Layer 5 of a small transformer language model trained on English Wikipedia (9 layers, counted from 0, width 128).
A neuron's activation on a vector x is GELU(weights . x + bias), where the dot is the dot product.

Input weights of the MLP neurons that the questions are about. A number n stands for (n - 500) times 0.002.
n1 (bias -0.019): 405 434 423 482 358 471 272 452 561 522 553 502 480 549 567 467 438 305 655 560 525 516 805 389 365 261 546 558 539 412 640 350 500 558 481 361 247 649 477 465 557 558 487 463 353 581 446 676 503 435 525 579 513 534 625 513 415 488 591 436 442 478 350 625 745 578 603 469 470 583 461 634 592 473 594 588 534 387 543 459 477 381 525 565 503 503 430 592 500 525 517 442 310 426 664 464 365 479 515 262 426 614 363 461 641 403 497 298 454 343 598 453 510 615 548 570 506 559 617 494 373 485 598 446 601 473 539 472
n4 (bias -0.045): 486 402 429 565 567 525 335 424 409 512 738 402 507 500 605 616 470 611 488 462 482 586 629 427 281 489 462 523 439 555 701 433 334 475 562 481 407 496 362 522 601 547 287 469 692 613 462 396 653 352 472 496 882 340 500 724 650 626 500 246 590 293 570 618 597 447 351 601 572 445 319 496 392 671 280 559 447 452 729 746 445 650 675 486 500 584 349 368 484 405 405 663 387 426 570 709 475 608 330 261 504 380 489 769 449 437 718 397 511 555 318 393 333 546 452 420 455 581 590 439 147 470 674 481 362 407 272 577
n26 (bias -0.041): 523 437 270 392 463 623 573 479 358 648 507 453 431 478 549 419 656 589 478 582 460 679 515 471 320 657 590 475 603 617 591 573 457 415 927 566 525 300 480 459 497 624 300 511 599 686 624 610 538 476 577 541 396 365 360 629 761 477 376 424 593 230 448 621 507 472 401 504 528 542 458 407 507 416 469 408 378 531 395 555 507 349 478 729 541 613 493 466 352 576 517 632 390 333 671 486 526 580 662 284 590 746 689 350 541 452 366 624 415 688 578 411 406 503 463 475 472 562 489 599 436 249 641 409 277 729 392 543
n30 (bias -0.006): 461 611 383 553 281 511 486 381 590 600 414 472 510 436 609 452 497 394 424 773 568 658 436 664 198 460 564 230 441 595 562 373 493 493 604 292 575 731 385 293 637 544 314 424 604 566 437 553 390 534 515 561 606 446 522 402 559 531 437 396 561 525 602 594 547 524 471 311 556 456 350 405 634 459 511 678 299 634 257 558 544 621 288 605 697 719 537 647 660 390 507 410 563 473 435 486 454 644 428 610 579 531 542 658 484 449 401 425 590 409 396 731 446 438 327 496 490 686 597 199 598 586 539 593 479 630 648 357
n80 (bias 0.013): 414 639 638 597 734 448 655 527 506 405 635 403 558 423 423 506 438 400 626 533 581 540 237 454 491 610 449 433 455 509 488 478 402 388 654 439 433 546 349 456 677 620 552 596 405 613 506 542 591 733 519 401 475 670 326 494 503 685 545 631 495 559 541 522 537 599 475 442 626 503 387 683 435 400 316 593 600 579 466 366 506 482 623 461 612 402 451 516 597 689 489 540 494 497 626 473 558 500 535 588 557 533 581 627 736 331 483 378 612 609 572 525 427 386 491 452 515 583 443 521 500 515 585 562 406 579 580 540
n85 (bias -0.007): 327 509 279 515 466 548 591 553 215 443 411 442 537 661 513 538 632 438 704 635 508 509 650 589 402 478 435 506 494 446 460 349 560 545 599 515 745 296 612 475 519 534 566 497 442 529 503 550 526 369 567 472 399 334 549 621 489 455 511 646 597 365 528 373 614 474 464 551 468 634 561 599 503 296 469 467 427 577 407 412 396 396 446 495 372 367 534 503 506 473 495 514 263 440 482 422 620 577 415 313 539 512 638 468 558 597 428 537 581 634 539 766 503 638 653 479 586 464 500 520 477 566 527 567 601 489 537 387
n93 (bias -0.028): 590 508 340 566 653 429 208 520 391 425 500 346 259 596 643 609 536 586 592 843 348 617 581 147 616 477 290 471 777 413 496 496 325 445 647 429 371 330 508 488 512 480 354 597 354 605 362 562 544 389 691 802 521 310 381 432 461 536 697 370 342 546 293 403 626 642 627 821 431 440 756 567 624 544 605 483 527 344 600 522 441 766 605 412 422 530 413 324 372 572 386 523 404 508 466 673 553 844 599 427 500 508 430 761 613 404 669 302 399 453 559 483 270 409 530 570 340 608 597 516 365 504 450 730 468 588 339 358
n140 (bias -0.015): 537 347 511 627 646 699 318 439 541 701 567 431 423 548 563 443 560 536 552 489 273 670 452 690 471 354 500 463 507 353 525 422 419 555 626 422 316 793 577 347 558 617 535 415 389 586 668 564 613 591 590 482 364 626 317 731 456 538 541 588 263 489 332 321 268 504 292 592 568 602 561 315 362 394 562 440 660 426 467 694 282 607 190 409 438 523 462 561 642 450 534 277 277 560 537 553 634 532 602 296 510 550 504 635 532 332 510 458 596 522 441 508 508 490 655 395 585 548 539 396 522 422 701 290 482 648 500 412
n142 (bias -0.033): 585 333 406 713 277 507 424 327 631 636 647 545 466 435 594 465 497 388 471 417 388 706 680 656 494 497 403 364 554 577 459 361 591 567 510 428 415 726 411 500 497 665 403 533 576 728 716 512 506 624 295 550 383 461 447 599 410 508 419 456 517 549 407 457 484 633 523 406 484 413 411 719 534 390 435 503 352 491 513 503 433 576 379 578 491 490 475 681 610 462 651 588 503 419 592 535 423 491 553 477 569 604 317 566 526 425 404 333 320 573 463 560 447 414 390 487 250 454 475 538 494 387 458 497 506 450 186 565
n166 (bias -0.002): 585 509 500 545 390 493 497 551 698 623 378 432 358 366 576 472 384 513 562 414 408 726 511 558 490 488 600 574 414 605 585 444 295 311 523 418 438 500 422 358 342 484 320 470 535 614 691 650 349 537 367 590 403 457 225 761 479 500 406 575 480 592 404 655 431 519 375 507 513 559 529 392 356 610 284 646 387 534 526 404 390 743 575 351 485 642 494 389 583 686 467 521 388 547 661 349 634 675 329 530 572 462 641 623 574 456 485 590 588 420 402 427 458 571 430 632 581 507 541 430 532 556 506 563 456 591 635 412
n170 (bias -0.046): 616 683 535 564 430 598 610 449 440 380 724 328 469 733 551 329 496 401 512 543 657 617 396 476 288 556 548 540 469 477 481 435 605 632 528 431 492 683 533 283 440 415 398 496 629 629 324 296 450 634 394 446 657 537 512 194 671 631 470 332 541 516 615 520 730 598 581 359 287 523 355 233 620 763 441 626 372 558 560 558 402 500 371 743 560 400 305 968 479 500 401 538 458 546 638 597 460 801 703 330 470 609 702 639 528 408 493 382 338 574 519 615 461 646 330 484 465 500 214 461 669 504 492 632 330 573 519 464
n178 (bias -0.056): 648 642 270 474 672 656 522 591 201 575 654 294 483 709 328 384 615 312 835 496 298 750 507 544 421 414 215 513 491 289 290 334 589 404 813 549 682 631 549 538 467 540 472 612 509 547 587 754 217 475 486 521 614 473 509 590 463 662 767 667 473 200 352 469 536 600 334 668 417 708 717 433 449 269 486 536 411 782 562 655 567 569 349 350 612 371 487 413 595 693 213 347 551 338 679 449 456 636 728 564 246 586 775 513 403 369 578 357 425 509 596 555 543 399 345 509 474 473 530 417 743 385 527 431 590 487 586 504
n196 (bias -0.006): 424 660 618 608 346 530 557 328 490 640 544 505 367 215 551 279 631 472 578 524 484 631 679 420 378 691 517 598 503 490 328 344 549 526 606 465 328 603 455 613 471 460 426 521 596 616 541 442 514 480 693 460 576 720 215 845 377 589 451 569 410 571 450 585 475 582 319 511 431 423 455 424 251 486 297 418 522 328 528 780 391 456 489 439 526 475 347 363 625 490 503 510 515 382 412 527 414 641 527 551 445 748 586 534 448 436 432 553 405 561 516 572 329 475 475 493 493 374 613 507 483 304 727 514 328 406 358 584
n205 (bias -0.014): 460 503 460 527 271 533 434 151 671 469 580 415 562 327 525 503 450 575 753 591 654 521 517 287 569 510 357 541 507 234 493 388 514 432 531 566 569 438 787 529 567 483 522 604 513 470 466 455 683 480 633 342 631 563 654 503 589 478 653 712 376 569 648 605 441 672 238 576 588 596 480 709 470 457 435 535 556 454 438 472 497 440 389 446 352 546 487 521 609 406 399 249 356 665 410 533 500 599 658 408 427 634 395 487 409 530 449 539 484 560 655 599 377 628 394 255 536 617 648 473 490 430 548 440 440 606 593 376
n215 (bias -0.024): 396 597 267 562 611 378 595 472 608 568 494 428 426 553 573 578 622 555 494 415 432 603 596 522 481 566 608 488 512 482 482 380 559 450 516 588 625 358 460 556 697 439 457 563 524 570 603 400 416 533 405 728 692 399 370 484 572 418 318 724 631 362 334 522 647 670 579 659 497 476 454 527 608 632 234 484 514 500 619 358 652 479 613 506 497 510 444 673 417 415 565 552 406 392 650 263 463 494 334 391 612 624 543 356 456 342 497 429 526 468 488 427 365 520 564 509 428 612 424 500 546 422 640 446 620 443 386 488
n239 (bias -0.036): 626 536 438 706 486 518 541 456 433 415 398 446 539 568 654 550 559 419 393 540 488 816 528 469 436 384 463 375 607 718 569 407 213 535 631 562 479 348 547 562 710 684 489 479 610 616 550 616 615 451 413 529 525 486 469 718 588 511 446 354 638 383 389 376 534 580 386 456 406 467 577 396 526 356 496 794 624 293 483 503 497 622 411 387 513 550 409 423 389 398 239 685 454 235 603 572 578 582 604 296 557 533 567 569 318 295 478 416 583 535 436 448 585 590 458 507 434 555 709 363 513 520 466 526 411 507 530 524
n241 (bias -0.023): 519 691 248 681 262 635 551 245 583 570 574 447 598 550 468 423 590 509 642 621 607 506 531 556 526 560 430 471 506 475 702 464 471 525 619 459 447 399 576 598 552 445 450 384 549 480 440 696 548 430 467 598 415 366 470 413 451 463 516 451 513 521 472 360 577 434 551 515 483 497 609 704 619 336 413 638 452 463 364 489 605 452 364 492 528 185 517 530 518 495 511 365 571 291 512 511 511 520 472 612 427 617 425 489 544 582 595 536 403 440 580 696 583 511 418 346 407 606 600 558 480 387 503 443 472 426 449 494
n249 (bias -0.016): 462 352 320 394 371 630 438 252 382 618 426 528 500 741 421 393 669 530 469 658 423 685 624 393 557 511 496 470 560 515 537 539 538 489 604 404 412 609 518 522 397 466 342 446 370 708 642 475 493 485 461 423 535 342 683 453 882 546 567 616 464 431 336 461 496 552 531 618 267 661 336 609 290 522 379 554 274 636 603 435 464 570 473 472 446 536 456 500 746 719 633 721 468 540 712 257 629 651 657 492 405 507 395 585 614 263 447 475 421 566 468 586 355 552 303 288 460 458 347 575 609 217 580 396 389 540 777 420
n255 (bias -0.001): 303 530 487 433 629 551 590 302 398 544 536 470 665 343 620 516 461 443 524 560 382 551 702 320 503 434 534 239 680 377 401 286 630 593 562 713 603 484 375 481 570 614 399 424 663 517 510 503 612 493 559 585 521 431 476 500 424 552 468 688 485 366 493 503 699 290 393 469 467 451 513 503 405 474 317 448 388 428 271 625 580 513 315 678 692 454 623 388 510 546 382 672 447 274 596 687 295 484 581 602 443 748 490 457 425 409 610 474 513 604 401 675 541 457 542 433 480 582 487 550 510 579 422 371 424 621 668 473

Each question shows a token from some text and the vector x that enters the MLP there. A number n stands for (n - 500) times 0.019.

" 4": 520 492 466 366 588 475 522 539 385 444 423 729 488 491 464 478 544 473 510 506 498 535 381 470 472 504 555 527 515 497 500 493 491 482 472 533 479 515 528 545 491 556 532 543 521 567 507 477 504 508 486 528 490 472 554 480 500 309 461 542 579 533 502 476 455 406 491 529 569 514 511 455 434 543 463 508 535 558 533 432 480 469 527 501 508 481 561 420 453 419 477 526 538 492 485 480 549 495 570 544 462 471 605 472 466 444 515 497 501 477 453 454 490 505 524 546 517 533 485 487 540 557 476 512 591 558 496 484
Which neuron lights up most? n85

" 122": 530 471 490 385 586 531 531 428 497 472 462 796 490 502 524 551 512 518 483 491 482 509 371 530 436 494 559 492 451 511 509 468 531 471 497 531 484 431 478 466 419 534 527 546 501 532 485 433 486 452 445 496 495 487 520 489 489 378 481 528 585 540 494 523 481 447 471 521 507 530 485 432 533 538 530 525 581 502 521 491 544 437 457 535 491 505 516 420 426 439 467 562 473 537 496 550 545 496 545 560 547 463 523 495 440 487 507 475 547 467 539 430 457 536 479 532 501 494 501 454 568 513 498 537 522 508 571 486
Which neuron fires most, and how strongly? n239, at about 1.1

" only": 492 530 525 456 488 530 518 476 467 483 517 900 494 475 464 513 499 467 489 507 554 488 564 505 554 473 545 393 491 466 411 467 524 489 538 536 452 470 492 496 479 542 482 536 478 500 451 516 501 437 503 519 449 484 547 484 549 519 536 515 525 489 412 509 536 433 473 488 534 444 527 472 479 494 514 470 542 546 486 467 515 467 542 499 504 462 530 530 467 511 478 511 511 475 527 488 511 480 501 501 474 483 512 550 499 466 472 483 478 478 464 520 543 469 482 528 506 485 489 504 485 525 496 512 510 433 539 467
Which neuron fires most, and how strongly? n255, at about 3.4

" (": 515 513 559 508 524 488 522 506 499 472 489 778 511 570 517 493 507 490 455 504 556 484 459 540 494 521 494 557 552 534 448 549 472 481 483 483 488 527 531 498 460 350 524 429 492 435 470 431 494 477 478 467 514 509 476 451 558 345 489 427 622 529 555 492 462 529 490 467 558 442 495 417 470 471 480 566 445 564 493 471 507 488 573 514 547 496 522 551 510 491 502 497 554 544 429 506 448 484 526 528 492 471 471 417 558 460 491 491 455 501 492 513 476 558 486 532 531 485 525 498 507 481 578 496 460 471 554 475
The two highest activations, in order: n170, n30

"t": 542 528 462 512 471 437 490 556 473 524 504 828 566 481 456 469 453 472 522 501 424 554 430 518 471 422 507 582 437 541 424 499 564 481 487 465 528 549 532 541 499 501 540 496 515 439 452 523 500 467 541 483 510 496 469 520 436 362 527 460 492 541 477 460 437 426 511 526 543 514 513 458 568 491 520 471 524 512 465 555 516 514 509 472 570 445 468 494 448 500 459 503 502 504 497 516 502 525 502 500 468 430 494 472 474 470 514 496 542 488 529 488 607 499 510 466 485 504 498 518 508 528 512 477 628 472 541 518
Which neuron fires most, and how strongly? n178, at about 2

" S": 544 491 497 456 582 511 537 497 452 519 514 783 523 460 457 504 457 532 533 525 465 465 501 498 518 477 466 502 478 520 534 474 562 521 413 488 513 518 410 528 456 511 561 501 504 467 516 576 551 450 440 527 484 503 524 551 441 280 525 472 543 484 565 501 470 460 444 501 524 502 528 454 504 542 459 493 482 493 554 480 527 458 517 479 532 613 541 499 469 428 445 465 553 519 468 527 471 492 509 507 431 496 516 441 511 466 569 467 563 458 453 482 443 510 524 484 561 512 483 482 522 473 513 540 573 454 504 521
Which neuron fires most, and how strongly? n255, at about 0.13

" 140": 523 478 495 400 591 495 516 452 490 441 473 810 494 476 527 525 531 536 444 489 458 510 389 554 469 503 551 496 425 565 504 512 502 446 483 500 453 470 514 496 450 541 505 540 492 549 470 463 475 474 449 456 529 472 527 504 456 379 500 535 551 544 478 503 459 428 478 493 512 502 489 448 524 554 498 521 560 502 471 492 529 449 485 553 492 501 515 389 442 409 486 562 487 541 545 510 565 495 536 548 567 484 556 498 456 476 519 488 553 524 520 444 454 525 490 531 522 472 490 444 538 529 459 541 501 528 568 495
Which neuron lights up most? n239

" La": 471 491 487 523 544 490 500 523 424 514 506 823 473 520 504 470 543 505 500 519 500 484 431 488 495 498 477 523 474 529 489 506 514 517 438 530 503 453 561 489 503 461 600 490 451 489 554 528 528 490 479 453 459 490 513 566 464 354 470 536 434 538 496 518 456 586 523 480 515 508 551 510 438 476 578 453 581 473 575 527 506 495 466 408 447 548 541 505 485 502 521 464 532 531 443 557 474 521 497 470 538 480 478 501 506 460 478 459 530 421 442 420 523 507 526 500 463 492 503 507 529 506 592 504 531 421 506 491
Which neuron lights up most? n140

" 5": 479 523 492 381 569 482 527 570 390 430 442 703 550 519 428 492 477 493 456 521 504 519 374 460 508 500 521 531 515 494 460 525 514 456 483 550 481 458 489 557 507 541 512 506 516 542 499 473 502 459 526 483 478 467 576 521 492 328 450 578 590 522 449 490 427 415 511 493 567 545 542 464 420 551 485 500 507 575 534 428 481 489 528 487 472 516 566 400 465 450 485 511 567 464 473 468 528 475 559 511 503 499 626 503 470 462 499 555 488 510 418 444 527 523 507 558 528 509 532 496 524 545 458 509 573 582 520 511
Which neuron fires most, and how strongly? n85, at about 1.6

" |": 496 523 484 512 521 497 480 489 543 481 505 792 525 530 490 505 480 490 507 523 520 524 158 477 477 493 485 472 486 520 493 498 535 501 513 488 483 476 514 498 525 495 494 485 498 496 476 511 515 499 508 502 491 494 492 511 494 505 510 495 538 489 489 506 499 524 507 484 499 499 490 478 492 495 488 486 502 492 498 485 527 519 503 525 501 501 497 535 508 478 474 478 486 521 539 501 491 523 529 513 522 514 510 522 517 448 507 486 514 517 509 496 480 509 475 521 482 504 491 507 493 535 490 516 478 468 498 478
Which neuron lights up most? n80

" At": 490 538 570 508 489 453 461 486 476 478 519 862 498 504 510 512 537 494 455 480 534 490 445 501 504 498 491 578 420 513 506 486 512 526 517 453 505 546 549 576 585 467 443 507 515 525 452 491 460 478 465 443 479 466 459 545 522 490 528 427 418 429 519 452 543 484 483 524 482 556 509 552 429 532 484 510 484 496 522 447 567 539 552 512 503 530 516 467 496 456 530 532 527 502 510 505 526 472 479 490 450 436 501 477 495 518 469 508 463 495 492 409 480 494 458 515 538 482 465 430 501 510 502 599 492 464 520 500
Which neuron lights up most? n4

" Wilson": 415 536 509 530 474 490 480 428 475 454 477 773 557 463 497 535 528 473 449 500 499 495 383 508 504 495 529 572 460 451 532 534 511 421 496 514 485 512 500 499 528 541 496 451 478 353 505 462 590 446 472 462 487 482 509 441 462 364 460 456 461 576 545 511 531 458 521 491 480 495 487 445 531 506 500 491 535 486 487 520 604 462 538 501 513 519 503 525 425 464 425 551 513 531 498 533 521 471 553 569 479 536 491 495 486 518 545 503 487 530 563 483 507 449 608 482 519 424 449 544 559 567 516 530 548 457 535 551
Which neuron fires most, and how strongly? n255, at about 0.11

" and": 497 492 494 542 521 450 532 554 509 471 470 872 459 488 449 489 394 411 476 469 549 521 502 548 493 521 490 437 497 611 472 480 510 525 480 504 459 545 524 488 468 499 520 552 478 529 502 515 530 461 494 462 444 536 493 426 537 542 493 497 540 479 448 513 442 515 480 534 456 457 464 532 471 438 544 526 507 458 464 537 428 500 538 470 509 497 528 460 509 485 511 460 551 458 470 523 415 478 530 543 507 497 550 486 467 499 512 555 447 506 506 480 498 475 506 491 549 492 527 521 514 453 492 545 511 491 487 532
Which neuron lights up most? n142

"\n": 524 467 503 607 583 528 477 531 528 442 512 668 474 499 538 594 421 478 528 512 534 450 426 529 445 469 513 529 543 513 489 499 517 522 438 476 464 429 494 529 504 182 524 476 549 458 468 538 481 442 440 466 499 488 515 516 505 506 540 510 644 493 478 525 489 413 507 470 522 502 521 521 511 563 492 452 555 502 509 472 552 480 502 520 513 507 508 430 478 492 509 462 493 506 525 509 517 516 485 440 527 455 535 514 520 460 484 486 525 537 521 489 510 471 501 505 507 480 524 500 460 552 547 527 501 468 460 535
Which neuron lights up most? n4

"such": 432 517 548 501 481 404 545 479 502 516 541 834 524 463 500 467 464 528 505 484 439 527 570 556 580 546 484 459 487 446 481 541 590 508 487 546 392 426 453 508 497 449 519 554 517 492 476 519 420 491 486 511 468 486 521 488 493 473 466 467 520 464 515 442 507 540 517 470 492 502 571 419 470 467 428 469 523 465 453 529 564 454 523 553 474 471 453 526 549 516 507 533 531 524 446 508 474 446 504 469 497 396 525 505 495 475 512 505 583 525 522 522 575 479 563 499 470 519 530 545 473 502 456 471 558 475 464 472
The two highest activations, in order: n255, n142

" seventeen": 522 486 512 506 445 481 463 516 506 491 487 812 457 463 471 554 498 527 514 507 485 464 452 584 579 473 578 557 456 536 454 558 531 517 576 523 456 398 553 479 500 539 477 488 531 587 414 471 454 484 492 466 515 515 454 455 540 431 424 535 458 549 488 465 466 423 430 488 559 566 571 485 433 526 509 488 458 541 524 451 500 450 531 478 472 466 557 508 562 494 535 517 562 518 545 445 517 433 540 551 539 468 578 437 494 506 448 494 479 504 477 455 481 496 500 498 512 493 466 466 533 557 468 439 491 468 501 510
The two highest activations, in order: n166, n249

"h": 504 559 453 435 516 396 514 543 479 441 535 694 496 529 468 518 453 503 536 500 500 513 449 533 549 460 422 530 447 497 546 461 609 520 512 508 556 509 540 537 542 475 513 576 549 399 487 548 445 431 469 484 489 504 518 526 435 321 597 498 411 503 524 576 409 467 472 490 539 484 499 465 563 497 485 514 456 581 505 537 519 483 521 511 535 515 503 372 481 537 459 476 515 499 473 523 520 436 491 569 407 499 509 501 480 497 474 519 505 439 482 434 580 450 473 502 543 437 557 518 472 464 535 530 638 447 537 614
Which neuron fires most, and how strongly? n178, at about 5.9

" Grav": 495 500 492 447 537 437 478 554 486 448 465 835 555 437 459 486 462 579 507 498 423 464 476 520 555 505 474 571 478 566 488 527 502 501 483 450 505 528 524 473 527 511 505 497 492 502 458 530 514 510 511 525 480 498 467 485 465 300 468 475 499 473 525 448 438 474 521 471 548 500 533 473 504 506 528 511 560 417 506 524 549 500 464 505 453 477 519 472 523 477 493 492 499 537 454 510 480 486 508 487 522 504 481 555 516 467 537 484 534 554 501 510 551 571 549 534 533 497 513 450 478 551 419 513 520 467 468 469
Which neuron lights up most? n140

"Born": 491 466 493 555 508 471 501 500 469 505 478 861 531 489 469 560 454 521 481 463 515 474 398 541 497 509 544 522 407 511 530 476 557 497 493 450 561 495 558 538 536 474 545 528 507 458 471 506 492 488 560 494 509 485 474 544 512 496 506 512 469 477 534 485 486 587 460 520 523 503 506 522 445 525 442 452 522 444 521 460 559 424 497 491 539 481 516 463 545 514 492 529 502 526 471 468 447 465 453 465 497 536 485 476 405 493 503 442 542 551 522 433 458 506 480 553 560 518 434 488 497 504 506 532 468 480 469 497
The three highest activations, in order: n215, n196, n205

" Si": 499 539 537 486 577 488 515 482 529 460 576 790 529 476 490 492 548 482 479 506 498 527 460 524 573 526 438 581 451 551 480 494 520 512 449 492 483 471 526 533 517 486 515 537 439 521 497 522 517 450 434 442 470 493 442 549 431 267 464 531 448 532 543 497 431 488 501 523 538 555 537 431 484 498 570 481 529 451 511 493 541 475 528 487 467 540 524 461 523 450 559 491 485 494 448 522 481 541 494 543 518 530 499 489 526 492 524 487 513 517 468 406 564 483 507 479 502 458 481 487 507 522 469 502 570 428 469 457
Which neuron lights up most? n140

" as": 492 493 563 470 490 444 501 468 458 517 477 935 498 486 494 449 433 412 498 453 506 542 465 541 523 520 524 456 505 506 495 487 519 512 492 496 462 454 489 525 502 463 457 518 491 495 534 482 514 494 448 449 501 496 489 521 469 502 483 492 560 531 522 491 507 514 481 490 536 471 509 508 521 461 555 536 449 465 507 506 512 485 466 470 539 473 494 494 471 519 516 501 510 500 485 541 491 469 460 509 485 540 532 471 486 507 520 494 528 504 528 475 503 504 491 503 513 494 531 508 516 478 484 488 477 505 518 492
The three highest activations, in order: n142, n196, n255

" 66": 470 520 513 365 492 541 439 496 469 479 453 763 513 562 419 534 510 539 454 491 464 528 365 543 505 485 545 525 495 540 455 603 511 459 499 523 492 425 528 488 533 566 504 471 520 541 482 451 494 502 525 434 451 461 507 474 519 374 460 546 567 498 471 446 441 448 493 511 499 547 546 473 503 541 521 477 561 518 530 457 460 466 501 494 483 492 515 518 510 426 466 525 482 529 495 527 527 474 569 553 578 472 545 486 500 481 486 524 511 560 495 444 515 568 478 507 468 439 573 450 506 552 376 540 493 521 550 528
Which neuron lights up most? n239

"32": 476 436 519 389 516 549 498 523 461 480 424 734 475 515 494 531 487 518 436 481 453 500 336 518 522 517 572 567 426 508 496 539 498 458 540 581 440 385 457 520 545 573 524 444 498 465 511 501 551 482 522 487 458 473 463 537 484 384 469 515 554 514 444 475 436 475 521 467 541 578 482 509 516 535 509 497 565 511 464 517 508 503 454 482 499 513 548 422 443 475 474 535 476 515 509 506 523 460 566 510 501 533 589 487 413 501 528 509 473 452 462 417 547 513 539 583 522 486 568 476 570 496 485 508 488 559 589 544
Which neuron fires most, and how strongly? n26, at about 3.6

" Bank": 410 533 487 467 482 455 515 459 526 524 476 825 506 451 491 532 502 495 475 528 552 391 400 491 463 496 502 578 459 501 498 474 514 475 486 577 557 465 505 435 514 509 466 429 494 409 511 485 562 485 528 504 497 470 491 521 468 409 496 466 444 501 537 545 488 436 540 507 465 500 465 467 521 500 568 527 538 495 529 546 539 481 482 484 499 507 541 515 477 494 505 506 485 517 472 601 514 397 467 522 473 517 442 496 483 509 550 502 471 487 554 449 489 532 558 531 536 431 524 560 486 563 418 557 498 464 519 582
Which neuron lights up most? n255

" 135": 521 460 481 415 581 527 503 466 473 495 488 804 498 486 505 547 532 517 466 502 442 506 368 544 469 517 562 492 413 523 484 536 499 427 464 522 446 400 497 509 438 518 491 542 494 531 485 459 493 461 433 461 540 474 506 484 465 375 501 520 556 544 453 515 477 459 467 501 509 499 495 436 525 539 498 499 565 509 481 492 526 433 492 541 494 544 500 443 457 431 481 532 489 535 536 521 554 506 516 544 573 464 525 499 486 494 529 479 552 518 521 439 457 536 528 517 520 502 467 465 593 524 467 581 497 544 566 506
The two highest activations, in order: n166, n26

" Helen": 473 550 510 564 495 475 452 465 507 501 508 843 521 478 524 542 476 441 496 454 521 471 394 455 448 520 471 576 485 536 479 502 484 430 496 508 481 462 530 505 550 508 540 492 523 420 487 500 523 449 562 465 432 490 476 535 492 318 486 515 473 453 546 518 462 519 505 548 533 527 477 504 487 467 502 565 502 545 471 488 515 453 514 540 501 499 515 464 504 492 510 452 479 555 495 512 544 482 508 524 494 478 499 497 448 562 552 485 505 536 497 530 503 487 543 547 546 481 506 483 507 509 475 492 475 437 492 491
The two highest activations, in order: n205, n85

" Title": 454 501 529 562 554 394 497 516 484 529 500 734 529 527 508 540 474 509 445 543 481 403 418 473 517 482 485 583 512 488 564 504 462 487 482 492 526 444 552 623 503 532 486 479 450 506 412 572 606 486 468 475 540 436 485 471 438 383 423 486 604 491 429 520 524 580 569 424 555 476 488 512 502 506 518 406 493 437 509 594 524 545 549 461 492 525 517 453 433 476 500 508 498 497 498 524 542 519 501 424 494 483 492 523 504 542 466 438 549 505 529 459 530 461 546 543 480 447 480 520 460 531 554 461 542 379 478 526
Which neuron fires most, and how strongly? n4, at about 2.9

"-": 432 476 458 399 523 513 506 635 496 426 468 722 556 438 459 453 424 461 488 465 499 428 574 503 500 566 458 490 540 688 513 522 499 454 523 533 513 499 430 528 465 423 531 577 491 470 473 525 514 475 506 580 522 485 552 429 502 441 513 466 540 481 441 488 466 521 484 545 538 485 470 492 479 453 485 546 512 529 426 530 431 475 598 496 492 537 572 409 530 557 567 469 493 497 469 532 487 442 481 535 515 549 541 445 592 457 458 506 526 420 482 447 470 471 491 540 463 518 537 547 562 484 476 457 500 464 485 537
Which neuron lights up most? n26

" his": 500 524 526 546 498 513 488 509 471 408 456 932 507 489 526 492 542 515 487 480 517 531 517 502 525 487 469 443 500 491 484 477 529 519 510 511 489 465 494 472 483 480 546 458 483 449 433 483 505 492 476 482 489 447 571 511 493 529 505 515 491 467 484 496 505 462 533 514 496 485 508 507 459 482 513 501 495 465 485 480 515 470 515 463 449 537 514 541 545 493 500 528 516 493 523 497 541 476 492 517 537 531 528 476 501 436 505 455 506 527 519 506 484 461 481 494 536 514 450 515 487 511 453 517 504 446 494 468
Which neuron lights up most? n249

"i": 495 455 496 466 541 465 563 533 468 458 555 735 501 497 459 461 555 441 521 497 478 566 494 514 486 456 536 529 475 493 451 431 545 503 472 512 519 499 535 547 535 460 534 574 479 477 489 455 562 467 503 496 461 486 523 508 451 323 550 519 477 614 509 430 432 512 513 501 509 599 490 422 600 468 542 462 465 481 545 570 463 460 510 525 507 430 499 426 443 497 448 532 503 517 456 492 472 531 494 628 464 469 561 471 510 482 543 473 500 420 514 433 627 455 546 486 443 501 464 500 524 517 545 521 628 431 530 480
The two highest activations, in order: n178, n85

".": 501 503 528 527 460 486 505 473 566 492 497 826 503 490 490 514 497 494 562 537 503 495 207 505 456 521 490 508 508 478 500 512 533 507 505 495 483 496 487 506 517 461 509 492 507 511 482 509 494 514 498 513 501 477 478 502 477 485 509 478 521 506 473 536 510 566 507 499 500 509 481 509 489 480 479 484 472 490 489 521 516 498 476 529 495 508 490 494 507 434 499 449 482 503 522 469 504 528 527 531 492 506 493 486 469 470 487 524 551 491 492 513 480 531 472 511 526 503 517 501 482 529 498 514 493 490 489 495
Which neuron lights up most? n30

"|": 521 498 561 524 579 484 471 529 473 516 503 761 506 523 499 511 486 508 473 499 480 502 166 505 493 503 546 513 504 483 481 506 534 528 516 478 497 492 511 492 473 457 492 494 508 506 524 513 500 471 470 497 492 470 515 505 454 587 511 487 500 507 513 534 471 537 493 483 503 505 473 467 473 484 489 471 540 490 532 505 491 500 496 536 510 492 486 513 522 488 516 502 493 552 516 481 524 523 502 498 520 485 519 447 494 465 479 489 513 483 518 466 521 497 500 519 512 512 506 490 487 495 515 501 522 456 454 502
Which neuron fires most, and how strongly? n80, at about 2.5

" married": 497 491 552 529 457 486 485 464 511 483 512 854 532 519 530 597 488 478 483 475 582 431 361 506 522 497 516 535 448 543 543 466 520 494 538 536 535 481 473 517 509 507 505 482 555 560 469 472 474 503 532 495 512 547 503 547 535 520 509 516 516 493 497 494 521 497 442 473 509 465 481 523 471 543 488 444 491 502 490 466 459 387 458 456 533 466 506 514 421 507 510 540 516 503 432 500 523 483 547 522 480 479 519 470 442 524 513 454 497 497 531 523 527 453 492 517 520 512 427 503 494 480 499 488 455 414 445 526
The two highest activations, in order: n196, n80

" in": 503 516 551 510 493 486 506 514 513 491 528 955 485 510 472 477 502 490 510 515 528 518 432 498 481 514 495 509 500 450 489 496 494 517 499 497 462 482 517 510 542 459 482 509 487 513 508 499 508 482 515 459 515 483 475 503 449 503 510 508 487 481 502 487 489 509 471 469 484 512 464 506 478 458 479 523 473 497 515 497 519 511 521 502 509 505 499 483 494 502 507 492 494 508 491 516 499 521 488 476 468 455 550 459 483 470 496 491 474 487 498 461 446 515 465 551 506 500 516 474 499 485 512 554 512 494 486 497
Which neuron lights up most? n196